Layer 5 of a small transformer language model trained on English Wikipedia (8 layers, counted from 0, width 96). Numbers have three digits each and are written without spaces.
A neuron's activation on a vector x is GELU(weights . x + bias), where the dot is the dot product.

Input weights of the MLP neurons that the questions are about. A number n stands for (n - 500) times 0.0031.
n4 (bias -0.275): 606521349542541562568534578545514628495228324665404460694504206389455392412225771466605302605568482497292611462669546463603447457705356671061438577397526790567449602617252409721528381464507369296492404630451795420177428479539445472186414276695390574613277539589645245392432581605205649510
n6 (bias -0.214): 648348698568179228643540438322663620651650530509587520541499613336440608552488782574705559412376549526482612640651433399312368743311315253603549606621419406563737668465516402536433538383502564613462454669622503544579459350567072571565608390274357630476809611494704539499398610512325518261
n13 (bias -0.154): 646412363405500608375622513545495618560351406257521766344385666644584440381507414499468320896586625630519611414572450450243610536442443404374700193596731458550738683547732184617094195491596558430436460529554548486325460688593446479348277810470298482796658652663385603408267565327331335421
n14 (bias -0.223): 494557470540342659462586574492493373845574377471498193462734593219606898592283721674600331694466432589355591684555379543442474256669596771566580394454514477536342428538535597719680697390629553489556395443579545442578506796443383622137397490500292700272791538523558596421680717529602500465
n15 (bias -0.167): 434555381664526554679393554652423497493542506491656497312466830598470460495654497542496688463640271242559896443417541051388801609377523345432569361426742561552674475631254616371297695298324389648473603612646512267652748344549532778422417433434130371465658465723469471544627415560399596316
n31 (bias -0.329): 893442332605428727416723688510368412262671449494614368589707723728474479600504658497507704479310600640177606605452254391527483567487610473562727290781583591763666411497870622485772429605387460795738339446612712488478618331821651522593572482606357405647358784458707742447297537486607572194
n34 (bias -0.136): 410762487466324448538484460613649273357413269332606520454593456441482520428538805405755603640314426581668789392554784596446257407510097577535397439601734524476329538558306828478425302828530469589453692490722650448613390458409479543572475577562678756805618251721563288324448477330588578440
n39 (bias -0.134): 636610306248414597561526451267620789573497429559629394531528564581201673413622546463152422437521398645625633525438453448363417581468278460860496658644692424410396387744491548509363482534726285279396492753296699339526642543581346627564312398522496823550353290410358515478572521437455272431
n77 (bias -0.188): 345554303336572425588721685371343316710558478394434649715434401564213518545449637366395442537307613545654575398344518588508684206451412500329562678516316266551248475332469420437484449491368455681358335409233526414583240303354446763528629326429500554611438346563599582339622102426665615659
n82 (bias -0.212): 723936497694550594598744436285428656273266652319472609439377721546589792470390266535590384566419315555344252402630570399222661495617558589285741596481644504493308588631518464555354602560515462456395612516574385460509307477548446584578534273399337476439552747704528530738431648468781644574
n84 (bias -0.342): 620513233597584853140481551137407234546406671585425447504523392645404533492293308519382602474717450382452393352385376704454416369254692589263617850457485297622554489649348274370494654395465253379420368389480392644349789346600185377551276496744347500591600218515471393501726627580704441477
n104 (bias -0.235): 377699587493322596661339772301356612807444601528689332509538597717481579379530551606633416281561491343709776346723518094269376778823283511383552736206560452499439485604535279715368743784566383645684534540609360067523675588547765515460319791440678619443483522615572451504490320755535559527
n111 (bias -0.226): 325599369281502150507384825510685555616518367762529532344252559644560467311191663681253519611630633771608570865697500583322700452364522530539450584447773490529317474232577560308770491404446188292446398425596704520614516505596519335704457237308345379286480440355659535324860605524482609347
n113 (bias -0.192): 470539584232298553521411570717589411306651802548424360399555612517525723381269152266469757467278425456533356464551397579815523438493507509373423493519448486404542732578295322749341665647520561632755676531472442358305639664306316577238688447567314242539825268772459629516459485411581569204
n122 (bias -0.238): 567741644426657561659410639482632457277494523551307380637586283670308594504350683572744547619127504485378327288390969738531442555544350709401418544565380562314416577519366361616211712292612507399394285719876475637424442627438397383639422586751666589505643463542407545444407524512599558451
n132 (bias -0.207): 425732418539319629388366345343417287560680442627543482527374614500431434454487477268598407421734513623380479399640375474335626301495395450583753619617424515795553732499456233416476175509509630462583315478286415268301522419575452649520613605523479535448612484562416583396853339478661733316
n148 (bias -0.497): 509429545392423674647811671656749298627416802524767618479634458182541502609219550442718440430633659408497412516601659314579629612705606926314479605247504499618435457556903466598488509651303387715200482821363577652519586610437676756198511346674298251233517290390485242635474568500698537306
n156 (bias -0.143): 387693638550390587805453705593444549542397539492366494665474278401566371509458388548721698424609307713714520387717346320673530339406401474413487380227344415441625936180499357395282650431453585883315593219494618186348429352616549542446669493443495390490229312400370419298616620571367385249
n159 (bias -0.205): 651384673676437348551409626517385581675532595528534175573597586576592573374423516473489417413609271581444296474587397350450392595346656470443594405446360661630443343448459527541170564390413702520325694668395607476427563536589666695532606407216671437843312772474603694507530580617719598619
n162 (bias -0.150): 605524549548591356426500230452421599389615515505569268616652578602565383714474703673643324510683670406514704610489324327647452671535571356712825588373627615671579569521411292463494514661355557646620454479571550319185748399566655620606603485468388620457554695494805511628436366513619435366
n175 (bias -0.328): 713331651620465500589506627487583525354523508405637463796433637502698491652675315420469737567512175552786503671356790372371417549571276480576487517458317576520251500167542509639676644531597644772565635916481404423717326485339387546503554742756325564517555240702388314337660665532590450254
n201 (bias -0.285): 815467512556347365502209467325747170209775431335370356493503560474797389700395505512775619865697676481586503189694806566495330540661331564377663569475549361509521584273500661434363576384564705556480627497816555460637744550462336484674554312665425620488654388589591513303679562656492501511
n218 (bias -0.311): 654274719509447515618712511732676456395544595390447775475781556478399399543407150341649719658561572671461591468560681456508330336422297480331559554746581592426415664388698472497455708465676485432572353508566693218428659648401321424766281624385407506200365431451396445644448493786756317498
n219 (bias -0.152): 576564411536572253546544627419683464685583752529681322413843674791755790382665589312526418545416649520358664656282670370498454508547279589838865738482688732612354378580518537360301464600776356566693553489762482573737729453586722573513404518392513524513515784506412527649409451623615319751
n224 (bias -0.143): 470254709757674366412523584537617613462228219469362377577581509507200361566325383441926627398395455428489541522629806442532512377391218379237331544512442514593800422660261474548548558422567724756359524427494498311467550694476607371539205371718679504271536411312649593503554596322665689484
n232 (bias -0.368): 496473676452301259429422595293160530739458479572341441593518665528549510570437581481557317685661406558751353488288649736553523467440460305211378544609576627566240500315479659493537529503700239358606526497543835364399566524337693585627051549524440359450704612365568522397804702507656237507
n236 (bias -0.203): 533707405487542467355396855529593553708551532669380458671511721551469549339354429499474694531513487245326471562733405137354733534417402762566570584351492713445530484306417555327229584523601631616433717498406576277611525349517376562693413422636636589232356512494389567689419525506465522713
n292 (bias -0.031): 438639375621510502388311339560223511590598462680639482426527616549602371281343606520549511424520392860546578573376274397506490444528439506457421680620545363555292702668598438489495312583625296411637517521412511628385517380379528428430551468392443562475567637471514397249533585465565353424
n303 (bias -0.120): 388314402404369547630564652579336606529723364248663383800523548807465170906403513518549587324254546511421479455380661339452336595472383426330390484466555401312802517599544487319395573258462420647383782581320639514354406483490586631429921600511436195459470326567315373319855462683358322766
n304 (bias -0.188): 775388378440422558499384543337374566457343591586199538433634378634570641463491324460476628519261641562373512481536605399253402622238074324327680413216447494300524645617340567613586478555462589586367316263618513537656635499422633531707224540566658505500544496508430554717775243522165445559
n328 (bias -0.384): 405393317514310572180456287575437322635211733521795542562370709584344626369825432317247545727405233543589437248614308578334688384281633418615670440457435417632523618423509175603416360514461789577468571655342239428573728634392360322438532555388443369405616853481334266502642373617708771342
n380 (bias -0.151): 467741254497490425396109733639487424297117642374306386213559588463574463782259402559620504825349490419308278432412693074609407542452356453591850665435479588399345743698372526536242377512589390653481576553478755320598411620663523820581532292288387285494218263613404407442486421482610823595

Each question shows a token from some text and the vector x that enters the MLP there. A number n stands for (n - 500) times 0.0088.

" ch": 451523569395482379494433369439610672552471402729418558334577529494542547523552582554383676356546616455621508493414436418527798368502515458595293393643355389549442599464468484428532399516443377342542504438523285438689345428534471545424384520632466513444453539491611491590469527540441473679
The neuron with the highest activation: n111

"ake": 292445557487470517566324309676546487435320381424465481387547377507579580507475623488417594444539514376523332451477457409576684499642850526607447395505432461459440420461505514433581514448542553435507589315502387511648424560478501472341446526657401655599412643444614610582520451515576441548
The neuron with the highest activation: n14

" inst": 429455656614557432424493438552557617400515399619450550467488492389479718417729493417260590292563570585501330326343473408589611526728634457537348350515423471680436562471417464511427581448480453442581683556499262472678408508432524378504484626641431471458389437464476510489463486486499568678
The neuron with the highest activation: n175

" med": 400346713431409448513353410355452566397443402611505684411594479396615632537535659495406690305426609477509454620480532421495641397703702464640424414632489496559460550439440453442431419421617452381616454551409214452581325444553455532496445445525462376486554441450657491674571536498486426623
Which neuron fires most, and how strongly? n6, at about 3.6

"erv": 382279607472579408514442479336441576383672445475576509346486349379511647418671507507538521423590553620561487520394565435526491595766871546520418376526363605587446496448419642518554500433488502450577615420434256429576446480485377477354376479592328328535514432504442462605513578611530453649
The neuron with the highest activation: n175

" T": 400372714503408471465414480592538493458541350581373628375496414369515436468469527552320517395579700518536584481416558310527532600562556458606407475585494508514578528489412574478521337470591485263524421339469230427589283438587412462519477539652485610517383446568496544651542618793486462645
The three highest activations, in order: n218, n111, n236

" place": 318412765514409537387256403507507645370526396512397629511604285362570559615725502479356530265492779493474433578484431531568604424590679472536296543590466546470436342523379476451485309648535329425615593414442302492571429490635538507502465522449494445564597597365580516566420721512581336542
The neuron with the highest activation: n232

" like": 394457594437472439440427465550604521495421470480518522379564375512520531467670791506403471391460637363472379327457472423575670560592612365572383456546368443530468431488535556506430452394561497417512522350532486430574375517521459541494532534649421468577408516453630692638493415485555522543
Which neuron fires most, and how strongly? n77, at about 2.3

"born": 473412536421466410439506467435460535375622425516376712418479282568481506477801458386345527375548622367543518395429406420416574409649670509474331527615417573679424425389475618586475347553605409529518459439649513430585261495723457544570420490725439401571455436563677490474511452496578478577
Which neuron fires most, and how strongly? n77, at about 5.5

" tra": 434445676641416536384494463624574573492508478489470597431476552384519631353747551370309572367513556497549459457502496400569620221606548593644478364668448477538437629482561466481497447524607404252516539324538250492544389578594487362396453576547486384506487466468608489519539408650368539521
The neuron with the highest activation: n328

" Br": 470424609473414306390504382443574589506409378584289602387448456424643624517557508443438643322479526411637468366431577308565456440629584572665311449659419514498555577354456668384406424538554425528453612350412424583547313502658540448498464518589625415587479543528585579475583468608477456610
The two highest activations, in order: n34, n156

" the": 454469524495396377400448520460555636502455393521323551422480416481564581585594714477433495389456502431597407442388464371658608564617528437466455381638480498362460465511430573515598374531535504520586540279629412459439434369583463541449434571675432583501337488522662487606515476590494539578
The three highest activations, in order: n4, n232, n34

"er": 372516584470513417365420282508517568527517353376363495398565447378552590454562551422358593256594644461554560536460401289539678534709638425663402579587467545534430415591390427455544399392497481509596623439393331598324524542515479574493541467629505522578443565509546565544444646677549368454
The two highest activations, in order: n162, n292

",": 413488698477496487421421447471530549555464493464477765428499456463552466552672780416367581429508576460485422384426460354538603538553610433493425359539345415533606406534426446486533411348587592546495483323601341438610391498543476554488526559618375546450470494482566540517495437629541439494
Which neuron fires most, and how strongly? n15, at about 2.5

" a": 432382679501414473424469540462535635518540471541374582492621501447581580436546704530435438216489508425536373354427472416522587509606609429397470512573527489428428592576493510514480411424558528367473631342540351415541373586450545425447425579688380483549432390528671495622464427643455558611
The neuron with the highest activation: n104

" public": 377392737436552537326372499380499594400557388473495574489645472388607608457714642523498528389372535458555420491427510430509597394801677473556466423450464514562430423447309495506519543470487402501566588295558304441615482325534521423366448653627424555452486487515534508599580557519449495583
The neuron with the highest activation: n14

"os": 425318665635557448420388380546490447529538342236423609491466507531554475634536448495461711422475581391472577614480486365580486498701645423687389490508331547418525585531374540534388348398434568402456482489462313773544454651573613493445546441474530427546345541384670480504600589569408292610
Which neuron fires most, and how strongly? n303, at about 6.3

" in": 398489546509379500401389530516609508422413304454472609382572266425634547475647689462417549396391576427564545346489366434613579511589698447576421489693472473513475386526480517371430375365562555329513559311434531392615396470533545536423471555649481659542487499561491457660537620496523575563
The two highest activations, in order: n34, n39

"res": 410332637511436466546458353580408438441377317381424575456636453450636626531658617415330631438567580446625309487354495445420568476627621513600586409642431556666495481641578439532478351342499566359477498481476340514696450564491414539298521569540394385557505599388475430624528433690503422509
The two highest activations, in order: n328, n13

"ments": 322408726529430360507365403532405542414566337434403575533682492329685509547621722504454588361437585509565362490364515367487531498520769483629474400614424496574481396611516446416523457396528506397543545438425376488608403470531406541444555578531429465509506558369458518602457496598519547566
The three highest activations, in order: n6, n159, n303

"i": 380376575565484427392473252495553557547631340277251708463477506498597636347470467514369620348556608503619524492460408338499520474710614374681565422534405489533553529648423372438440420488550647390639526477408473531441372473525444540492517597544378498608439522532604585638467546717422359514
Which neuron fires most, and how strongly? n13, at about 6.6

"200": 465422459489579627318515325496457495387527483426237648486499305514664586452668467382268572357521685491564409363293417397563495639727589678506434462478338505506546353523381606506622301519536427388665357409598283485655406396672557556561510549659471432533470412460562525508565580595509560581
Which neuron fires most, and how strongly? n84, at about 4.8

" |": 424393597448547472439455395398490587485537323513318661530622438443424548357579700462403575296560639434573477344437488378565711601595570476536451572657402356477470587569483606469485250400591555348546490391447236453583408479466498562473558526548430557559481522547466564454519508713579424522
The three highest activations, in order: n77, n132, n292

"ro": 413483629423390534457482460590515562591446308478333713336503388356530499511669501346451480306365740436638471443463590442541483433714548405650427467683400596500361496614399553481508368436447346371514451391512464558691486497623526352465532412521606484445640653513481477679425598714479456485
Which neuron fires most, and how strongly? n219, at about 2.1

"ver": 281255576581518365406359520434561723466537553475403477391406474387639657479652406480427638376545706519644300464446583436570504376620711490563406374497313623524459589430439616731507386376428471355567581544420424588661457441531458439418553512544407523558487548499396452579330557578483547565
The neuron with the highest activation: n175

" Tr": 479591664501424460390602340559553587543470322656296519346445419407519697514568495368457620269518486552599455345377499366597445601668641486725459484598479519574504564480393539365411368490606465422485512434414253537440339411606510390507498628688509479432486516536459566585508415711486498578
The neuron with the highest activation: n132

" mi": 540404715402461456560331448645509420473371296469396463445643465513477531474600406349422578485416646436523452476471459453627366421888699502637321545637500538476527375535341406404433262486510387358517449508537363504629333562653493480370478612544482601640459571437630461571576505588649587604
The two highest activations, in order: n34, n219

" South": 399441720457481529390419378537540497407400385356268515474471560448518527578524636527488561467540599383568597491403509352593610476790573530539382366544483482406490377359382591490379412547481468476510654285513252600659445520574521392569518437570511508747476430545637525473536661521422391594
The neuron with the highest activation: n34

"193": 363356554434539546411536234507503527340538512402319645413562259457643609555620441366489533368553471488587412248357370479523536577589612685497381373443559501530565346571389665526530339487421381520515459264523350544689321479623588539574560637619407347563494445516608598582546601609545548628
The neuron with the highest activation: n84

" t": 419420667460444470504367467594647492490524465544413657454589446408508533492473527473273637389493649461496505470499513331408656481558502460707364500608409434520536503421482501440477438445561581302539400398503223342622406468535394407469413571617532530533414431494602543715483549737466563686
The neuron with the highest activation: n236

"ul": 345225610465469396418467412339423591374506413387505599341552380302633528390550449450281642385506640446654371656524581448612450458462650489382341558553561576592518598437382511541591450432538545556620558414619466461496473525545534468511592405654513539684518357455506457535509486670391367589
The neuron with the highest activation: n113

"2": 431335508473584321398452493506586561425460300464297547319652366464681532490601543579580523401405521415650524440441459365582501646595555470499497496574531531476505480599338604654494435470448388501563423313538302387593459375593506537450461665613544472466576394452639358535447607706548516553
The two highest activations, in order: n224, n104

"ap": 258362637489529457435365481495604461405446347460469521549428372460705568417577543435307565355476783382500472562488592419704536448769634554675427528526295585517331414527414513483516332409516356399700443453563551534624414545523499550458400545522528494611268498472503595620549504538408462610
The neuron with the highest activation: n219

"ased": 356393612507470462422418432566461524519475369425522477387585393457466488446593745487357471364534582476625391301414500432424615474373727538570401526593607445573444494544477443440475401397476529390510560472543370483710457435539419506542441628638392502500448671400507564618527420499603545598
The two highest activations, in order: n328, n15

"ral": 392508695336499417439350473483563516376424315424459540414622451415591469434575592463535547388373597442607505426411547373473504550669752553630481449564548520540457391418339720496549431526563382415560550224622390470657526379603478514392482552585562529576508407555543409571496532658394437573
The three highest activations, in order: n34, n219, n201

" Bra": 497361621514484403351499336533635519495467410589298678269491437321604682515590565471546618337448619456559513445434559354478533354633511554593444364545384520561521524487421662512504480536581366330520565231452216615587367599592585445499500504607578332565454583497541556509548494544406479545
The neuron with the highest activation: n304

"25": 415355651491590458535441333501423599448383313484370624366604484413616529593658426520347469261484513358665328561459355358544507527691699548442373520593436581412449376572431571559482632408522463496643457303522491396710462415530491463549496578540546338598452549598640571636420556584467562564
The neuron with the highest activation: n15

" of": 306468518461456427382395450472613463444520349406515627351533350427625508483661776520353580413506664450605472415416500459599534593510682542615447556594379420548479391484487590409426358469500555411489460296414531422558385458587436562466459530666389621522431471483611480609583512428520601565
The three highest activations, in order: n77, n34, n111

" De": 536368716667465339405475308574516636459505262413351669362599321440483652413624491573487643221510532519568599467369549360436617352733536426586500458598348390498560494472547512445397430503592576385472507429399285569447423520622531496489569465574483440403450545541551621511633500648447547584
Which neuron fires most, and how strongly? n224, at about 4.6

" S": 411359659490385494380523450538538573463495328535386577407545445426501527500467553502449484411455660409588597430475581310658499657653588534496306437490447437478652427539461649408478367476509468394408546366433348408578329543627545413471483507623535485555523444433453537520622558775520451686
The neuron with the highest activation: n303